Layer 5 of a small transformer language model trained on English Wikipedia (12 layers, counted from 0, width 96). Numbers have three digits each and are written without spaces.
In attention head 0, each number of a token's query is one row of weights dot the token's vector x plus its bias. The head spreads its attention over the tokens so far by the softmax of query dot key.

Query weights of the head. A number n stands for (n - 500) times 0.0027.
q0 (bias 0.048): 460737511563592402309405452615319100628441393703518413572356535413344666705568405588487435591439362402518335462543571555523513456538671671363307450650416631319409583605441698647448381538339628566260524605512585401451624362655471338497539453177668629658525689649428415637531556319610581540
q1 (bias -0.027): 530690789383652398562592588563317654357576654384502444565388591485439520446491483654197639508307594607590438424770569583553580468399526328507469634439405530609467457406423751406550571699440382473719493492611693555587344241271410482331665563029399614571321337643515481526480497423643376344
q2 (bias -0.017): 570349549363403333465588475427460693608630699518644526631621460464647534545520370417574652529437494326372501529457532601323364436519628631413666506566428639624490568475513310576486500391444512499309458382567413532473445746327521377486415421588629523386434421519530703457441535466546527516
q3 (bias 0.011): 279637556591641623317636519502396395490784368564500669387542680594374336442531489737484545507565454730530700432379599409484479471462509513455290387287491493409374646116500348462527644347438342457508681343478473539565453393534471313543599531332676543500405505357364807733515884423436544662
q4 (bias 0.090): 659723561537366513599559418691436639354130533545455269441687704597591572883824453560627368492487489479531448496446415347333243545593715627679904670603766679464551374629515580575386531200463278460524574118425483387405501520565251640377545495452441422474328469409387356491471312508597447474
q5 (bias 0.008): 687413649404481496640435640502553489486330386593394750486407703317379391628585556561430382554154586553555299461491507362733389422722395481436488455445570583447474407621353458592547365329595635648552559684730628199416469506752431441649499588370559465476577502599390386377778268488511433602
q6 (bias -0.028): 565415462511461371530331674351742505556618559453529348459427414367535731527591368412415464603714382362461379518374527330386378751498378790368439478483378606715508434414476552587546525498665619466760544369451352382737542560628564568528403632693526378494639405306496462362541400597517354510
q7 (bias -0.056): 415318275691683924517380530420123408565402664464431461254643513490615566482170443423489508642464380752619647391545517429599657799435447570295499609305234357894577417659466634372667319787598478480616482529305430484248544490746454563442197517486476485519435509429571744503576316631778391505
q8 (bias -0.051): 203413467701441616650470608352256382429461617556185616556541491263629498389535558293469743514350614637427734410667480482577623399381463459324248663506315459587756429581547540468574379770503542525726523494465240737612413458485676284511364590363426683427538464528762387690483556495668428314
q9 (bias -0.058): 382321630247636602706485527295625406256637347538400565352552432275298272425508567701416456523424472533644634441327614499716535613411606368543292595358462659554576847573351537435679250398415246480685796538410641498635705457302491504742323628416404657443419652594517411379421537747491410514
q10 (bias 0.057): 653736333496520432628548477713264580582348479709577342357630350456453794608528626438628459315592608628430487330690588598444179383496624834616253508622589370199478651140347351745339670465287627353313533363522462384473676453452382445765534181749416563354407525526613567512352821589516541394
q11 (bias 0.042): 479686599607598528692611435550111366595616727420566555713408470501574658455738493815486647418847661510328436561613672455165539433534548590417100534352754478268515508151388752469256684550504405512599561405450452479239597718434495527573486349376479446324314334432327577429330609520620609208
q12 (bias -0.002): 776653484317314494474539575597544435510437637342581432442540407619159508561709331449283460657418782539724514480598792738630576750528600398529498383354503543556489392778591528532445699346618499461409707444541469488461379555355716354390533267400512441401491567602262482531275351336414589351
q13 (bias -0.014): 669341491567665481707300562477397432403413189565689309553214448191447592380264742484293549428375309489491686452515148389321598599569687416393489760519406713777478748397495378495456311746263572553641557300547458383439678503766362444496608738334486278368867728598366476506565652602606659810
q14 (bias 0.039): 664535348145725614377286530426471347435323387554539665345460500665345326448597523614474303659621570371540493379510575270489499599594166617494545488305549398553375401534303651465868539530707422632506420459541440296669474785666539494654482457348635631651418477502518447698832405504254589347
q15 (bias -0.065): 357405269575814517225605525604550585664682458458462786288315276537595400329415509532545383769541634443492330500521570447563564641577616721285491675469425532711541357562693393822540640501413636687428328440273344531631522476600367285427373537398360476474527439490762366388665286504544509405
q16 (bias 0.015): 581521630531360598570535520607585462473452462675587345500523506464443405618631465505495326598654359453745625380285434566577640420620669443391676497259680310328520462453493326541455469352272469542492486635545470500405389500284569503514529303573455533653396650521463587636132645427587554576
q17 (bias -0.059): 443500605351431610458428370641578565501431383365553846395411604548348501485594590597679383452507636558388693435585574323693364429375433504411359414482563473348610558350497472358438507516610353562502509565485605465579566415778392460560492585553595448483637579509674331332591615429341473392
q18 (bias 0.017): 549552620449553557517577341547719475453386471436587505732434501396407500364453469469401422532528573356528635585364494491573473534526510648535444431404296631580462658668551495393487483555541530436439583559523433459515622450518489455558473541501506533438467481328479614520414554442400580613
q19 (bias 0.027): 636495289449600243381593446425610722421494736413440283741601599417589560419601292599478654556575371569706615584424598440389386298612525481625341505503594457431830593438435742495507308426676394454722486419318301387567547263597349470532578514695428502481301364624398327666211818589532656434
q20 (bias 0.022): 571426367254403517449618509536669457662598522319561535379720355585492430465491542601492564690473541521728506264459611519418557615556544400474557400351393418635474542519513322466687499364553455460322509655444505421513632427335301488502492495710615424440472591487154679508658356530524707555
q21 (bias 0.024): 509382317317278624552474433712342721697649485471819581653466301362482304545803392582290456552383562290234330401674739592232435345491587613456597643505491689452483441381856675486475536593767627539509512588311433538337586335674381284853329567551255473625537391428440352230563593426599592468
q22 (bias 0.019): 483347207681392496275755588567566765865456668536342445279636431252622358627516527471567390412694383521479407451535459723372516408514398622290465521887758512472532540428620845267414559479596565486572357301798439349307514393509249480447572607647403364554637541357458308483471558586434457560
q23 (bias 0.035): 495528580691807546500445533581714573426302491667589499509411445361570439645439456363679434372623738358354547371400451445601447378437572608479419447386523645404449470402485406626625465733503522594472406533491845626548405402410580283626516719609587682468322465536411464253331226299474611317
q24 (bias -0.027): 762311428510569529740442313472593523297463295520594508409674417469476342518378492231452598467642311603544580704548404451816456505453523372632477271527429698514559510191664456558846339723322583499451361613363452517386429568617502429378598499425523390446873650383550435686513635491489519421
q25 (bias 0.027): 508607524509534512603453575457518332279599503540651650297626519532554374461487399505646467481427423559499345431523523440489679439494376193568452563526613407469430381420406397565506317604446445317395516638441533793429389515481631583465592545465611589509561614542635366605497636616594473403
q26 (bias 0.041): 459263362506453573676474520755613357442653549388589516477497578620403948381506349244610519508576590213496597542516582719527532376526648560516410719578522696413304447200527447641620643349671374501438327679648383445479442491437323544651454380741406517342458213461534208743399466427574495516
q27 (bias -0.096): 237473306405548597418729459644606768472643617264396901396684561320242431520541762562316522582273499747551599399632308477514864589591331231461253325407287673526505579559514533265606504562459470520441570577613272637556738242546727392516619118595464757517494352467686557391485722477219316561
q28 (bias 0.076): 475653637554460488394242379578441707362474636614456371340520574507338474696618558541351284554414607800341424571498255520440435517493509520390658576432423768572669449423439589364672639430395452484407375315501533496717583532597481402558580626582521500422786572508395404399553511479379451641
q29 (bias 0.054): 592514621527370458671537331469444452466474438566438385474423646679437358524625344376433464367517392466494687454519299532643304439515795451627517688536669707580523340492716351673505561548343471378604281445596720313563632408490301493319385605459718524444477484534699574363542206695458581384
q30 (bias 0.021): 641528393512412622482345459434440515456406783561379588487494616689564537268628483357485450397512362553276512774473426521440393486541555806452418654509593442373474327570605533619370788444596624444455238566712896423473433620529372456632487383370577445539301522625501473286504417461397559507
q31 (bias -0.044): 732142533614740464472321253570632696501463348576475727551455444463614423465399508421422368482062476565452674504593228393573687392367407442602620675458434586638448412536637678492544434625416312360485759322423321458363738316684611731259484435507601388495600602687584656271615438429392397891

Each question shows a short text with each token's key, already scaled and adjusted for position as the last token sees it. A number n stands for (n - 500) times 0.0031.

Then comes the last token's vector x. A number n stands for (n - 500) times 0.0085.

0 " L": 509488577518552510533483476467536525504468500495534578465529498533533494482445534488510496529463
1 "L": 482511493480548528552510479493518479513483495504512622304534479533503494510374501513462478510489
2 "C": 483517513491540537561512477496512488522481501506515617290529488518506507516378515502456470522485
3 ",": 512501537494535508549504474504514473513510493508574610320544452522501517522404533511456486509492
4 " which": 503486649519533487514506474476515487516483484502603587339540476494488528514357546501439477489478
x: 620520656279383401445600316391431482569452784612446656540362398466431652387451367372548478591545342411499554437421523518385060595508327589520708624508592624320688589540389456449623541516457458523586415471508495590218494540436612334437677540445475498520434466532689557768356567562741497609
Which token does the last token look at most, and with what share of its attention? 4 " which", with about 70%

0 " the": 513485630526566510537477471455548535503461498492559589469541494539546500474417548481514494534448
1 " beginning": 523512599479542489487506485464531472496497477496551657354558427464535546505279532546482472498486
2 " of": 506497541490548510522497471482514497524466462498605658336565439508490532499210516531435485514486
3 " ": 518493601474533503519496470481522496523474476494555713358573463526483531501184538531480472492493
4 "20": 538523557441521510490509463469521484536513474504472707348535486533528493502145488524431482470501
x: 492519542414472443341554285489609510631497758582657527430294282522347562303396469341569448607613497510520630360525696606422249547524368655510597548525647647407517632395348619337583407554506411607405595533600521584223626498485500245437644481405492251501567597451768537594490395563733366499
Which token does the last token look at most, and with what share of its attention? 4 "20", with about 40%

0 " June": 516481621527574509538476467447554536502459504492555608471540489544552494471424554481518494538447
1 " ": 531488648477545514513494464483524479522480492499559698331578458549508514510194544523475464509471
2 "19": 525472600451525541513511475501514458520485499505510695313546465521553540509087476537463475514456
3 "81": 502508620449524517535508469484510480537506476502539635232576459498502502528186487520415464484456
4 " in": 524546601494557521518492466474503493533491479511618623291572442524527493496221544534436467509479
x: 427476707296375382378514223570517498504525719690560567430339388486404549377357337457573437646537353517593604559451520643344176596336510742567624477433617622267649535598331546339671457539493494588622441592586472665401486405457515364400600559483557439357544568545688457625466462401749446685
Which token does the last token look at most, and with what share of its attention? 1 " ", with about 50%

0 " |": 513475646533577515547472465451557542504452505490557617458548490549552495471411554481517492541438
1 " ": 515490619467527508518492464491515510531487487488543740268581427544491513498193541540451463499470
2 "37": 496475574465501495539510469493507510534511481482500714247589420503481499527193516540431473480465
3 " |\n": 489538544536563486506514438526490489515468494473580750223526422511510532522426467542501472468483
4 "|": 494487666523541523549500467483509493535467515496614698250563417541464519524254521530441454515483
x: 491514609280517326384476485535554535498454763570561595369397434515475499321409394375546330664559376508478621372451587613258179619460323609524685503463572574239560471449380522410570515529301324558553530568448609656300504458532564332464630561492578462567647605570813429663446499625781441678
To which token does the last token give the most attention? 3 " |\n"

0 " C": 514484609523571512541477466458551536508455500492546606454539497545548495474426547481518492540447
1 "ulture": 501523563467544540540507467474531496519465485496578635200535440497501551516351517528423459507472
2 " since": 528505618490538486504514489464515498519484483513619667351574439484483543505199571530454468499483
3 " ": 526493606462538504506497467484531491528469481499567699323579466536495521503241539521476457499482
4 "20": 541515560430523514483511458474525479541505476506482702313545489540534486508193491515427471477493
x: 508525549426473431339549274507565496624466750603667532453297294504353577295404471330546457622572498489522649369514681593427249557549412647507597538523648654408541641400351609337586397567452420606411581535612514596237635495487530254393680471409484255485555586450775525605471389557751371517
To which token does the last token give the most attention? 4 "20"

0 " Pts": 515478628528578506542474465438558548509454502488560623450552495548554495471436555473523493543438
1 " |\n": 523552542526570491503521466503510492510484484491596761205562411512514540515506466517545463485478
2 "|---|---|---|---": 529588444516560466464520510498536490548551453520569731244543427485503509497498465519517472454506
3 "|---|---|---|---|---|---|\n": 518554534514548462467521453492518463531491473505622729192557441501512552523601446514544455487489
4 "|": 513492679511545524534505467470514474526474529501632698215573420552474513528329503520471458527475
x: 473528611297509347351484478559523549500468767573538575377407427506505484297432370382500354690527395539475592366434636620258213630479318632506661493458585560264588449412417517414593487554286355541537536599435601648298503490547578319452632590498565450530624615566849423626442450627802432669
To which token does the last token give the most attention? 3 "|---|---|---|---|---|---|\n"

0 " known": 509488602524554506528480473460541529501469500492547583470534498531541502480436541484516498529457
1 " as": 512496648514524504534496470477496486512484474501570621350566463499467533508267523534471480496492
2 " F": 484478545465549515529508473509523490518478487492515640332530453527486525524349527523449471518489
3 "ont": 501505507492532530534484482500509493522479483499523659278555492515481515514331498515433474508479
4 "ain": 493496517495526526553499464495532485510478486492537628270531469506490524516365502532430471505479
x: 401591566377395421431560356423552493575477806717508597452328249538441581401643459397548407584488405432522536438504706528305027650480448603609600513451731530299597572493357462358531458594432356687454488586651461562309483411521574365388697471496467486532507538490723479615593456389690517599
Which token does the last token look at most, and with what share of its attention? 0 " known", with about 90%

0 "23": 511481608520559509534480472458544533507461504492541589473538495539546498477426544483516495534452
1 " |": 494510572497535506542498470492505503518490486501544681313558446509473518508224500540450484483477
2 " ": 513494587479521496509495469495509510527492489491538690311565447539483511499269525526463468493478
3 "37": 501486549472499490530507475496506510530510484488491670300569440501478497518261509529446478480474
4 " |\n": 490532523528552489503510451521491493515475498479560693288518439507504521517435473535498478473487
x: 401561770318594298441457332421627514430537700684544601369386329526418560363420454350531328690529355558542657426417629642291258549279431696426625532462565641283599529447387501400655499571247404538580521540503472687395539548464582359392682597505513448546456512535715447610460508583700542588
To which token does the last token give the most attention? 4 " |\n"

0 " |\n": 516483626536576509534474464453555539502453507489557617455544493547560497472458543478531490541440
1 "|": 500483647518539532548498476481509493535466503502597683276576422545471520525255514523446461527482
2 " ": 545468621473526496484495474481524493533470507499576674308581428562489500515370553499487436526464
3 "9": 528485546478537510509516475469516485554485493510557673264579416530488491526329505500442440515477
4 " |": 512480635492530500538500471492502489523472502511561728266571423531468503525164506536438465504471
x: 472472598327520408424475285493566531501430762600632635394386323550449374422422425379469315569530398471520598406448650583247209667356382567469712459566608582258603525518375569402618493470380381592574461576433591635318476465510553332464703607433524509441590642563801542639432510584796424701
To which token does the last token give the most attention? 2 " "

0 " En": 515490612528572511541475467455553537508455498495550604451538500542548494470419546482512492539450
1 "ergy": 495531551479548544551508461483531502534476480499564630221548465494472538523342510521413459503480
2 " since": 527507604489540488514514480466520499521489482515613668353569440483481545506187569532446469497482
3 " ": 524496589461541505513497458490537489529474480499557710326570468532489523506220541524468461492485
4 "20": 538514550428525512489510450475529479540509477506477702321538491536531488509185490516422474474494
x: 510515547419476436355544271501551499621455752608677524447301295495343578312399461336545453623581509494509652364512682589416234568557409642509606540527654662415529643398355605337582392568470417594413586536618513588246641490493535257387676483419486258491548581439779530595480382562736366520
Which token does the last token look at most, and with what share of its attention? 4 "20", with about 40%

0 " ": 512484595521552509530480475465539529503467504494536585473532496536538496478439538485516493530457
1 "38": 496486581473510504525504472485508503531498492493498641326565460504486502520286519517456469495472
2 " |\n": 498525543524548494502511460515495488507475500485557678308522448507507525517453477524511479482484
3 "|": 499491617516528517535501479487505493525477509499577633324547444529474514518325514518463469513487
4 " ": 530479604483521492487498478487518491524480507497559630360554447539493504512397540499494453513476
x: 491581582434530422272459203550605580584367774661620618346433204547410583321414391347537442575499465526481515533602588496308280593533388600487636493599592630211656506455395568477553487511358407555686429448482490525293568423540573345400565666443547480451636597513783454549384484530831485602
Which two tokens does the last token look at most, in order? 4 " ", 0 " "

0 " I": 511487605526566508539480464457550534507456500494547597458537497540546499476434547483512493535450
1 "ca": 496503527473550533555501458488524497521469481507560624264553458513486526508274511535441471512467
2 "hn": 483527514468548519559487457490525483510473480505562636248540455496451514527345502524448463506471
3 " purch": 501496504474541515510510447484526467508501487491592703265514478509483555558408491515489483521482
4 "ased": 515502601485536499495515464492520467521482467481554649274549442495501511531330555530432483500469
x: 490476571396341398354504384501494517572428849626543594569340276502514590340405375390501421603479402374631655394425630489362175618590358694538643486511743647270610586606369497304594431483382302672441413574543460619403542571480681390450655583445479453552483492456657496622553409489722440638
To which token does the last token give the most attention? 0 " I"

0 "struction": 512489617522565508538479470447546537504464502491554592465540492536542503478420545481517496534451
1 " began": 507523644511540480497532477451525480505508480484584612349545440454532548515279549524476479499470
2 " in": 522530613505554508515493473466525492519505481505626618319560435501505514503254537534460471494489
3 " February": 520510552473542519538494471451526480512500477513551689341532447523477529496252538532435470485491
4 " ": 517487657484540503514497463486518464517478488497563699334559476530494533501214534527486468490485
x: 536591607415403458280502215595546561620405689626605702365398189567358545207364381367534499632447467479496563451649587678256266607546407644440670467527592619332617536452397538477672470500377450589613431515567421502216528457514570357488586638509521472519497558402732517587444502530777452569
Which token does the last token look at most, and with what share of its attention? 0 "struction", with about 50%

0 " |\n": 516482626536576509535474464453556539502453507489557618455544493547561497472457543478531490541439
1 "|": 500483647518539532548498476481509493535466503502597684275576422545471520525254514523446460527482
2 " ": 545468621473526496484495474481524493534470507499576674307581428562489500515370553499486436526464
3 "16": 527447652468517503516514482473518487537477509506539649264584429528502496525239525512449429519462
4 " |": 514479637493531501535499468491502486523472502511567720257574427535476503526177507532435463503468
x: 473474587329516402428482285496537523492428759604629640402403324543445378413422423380480329570519398459521606425452640591243205668354381566465718443558596587258611533510377567406630487465363395591585467578450582634322476465519558322449703612437525504439595644558805537652435506588789433703
To which token does the last token give the most attention? 2 " "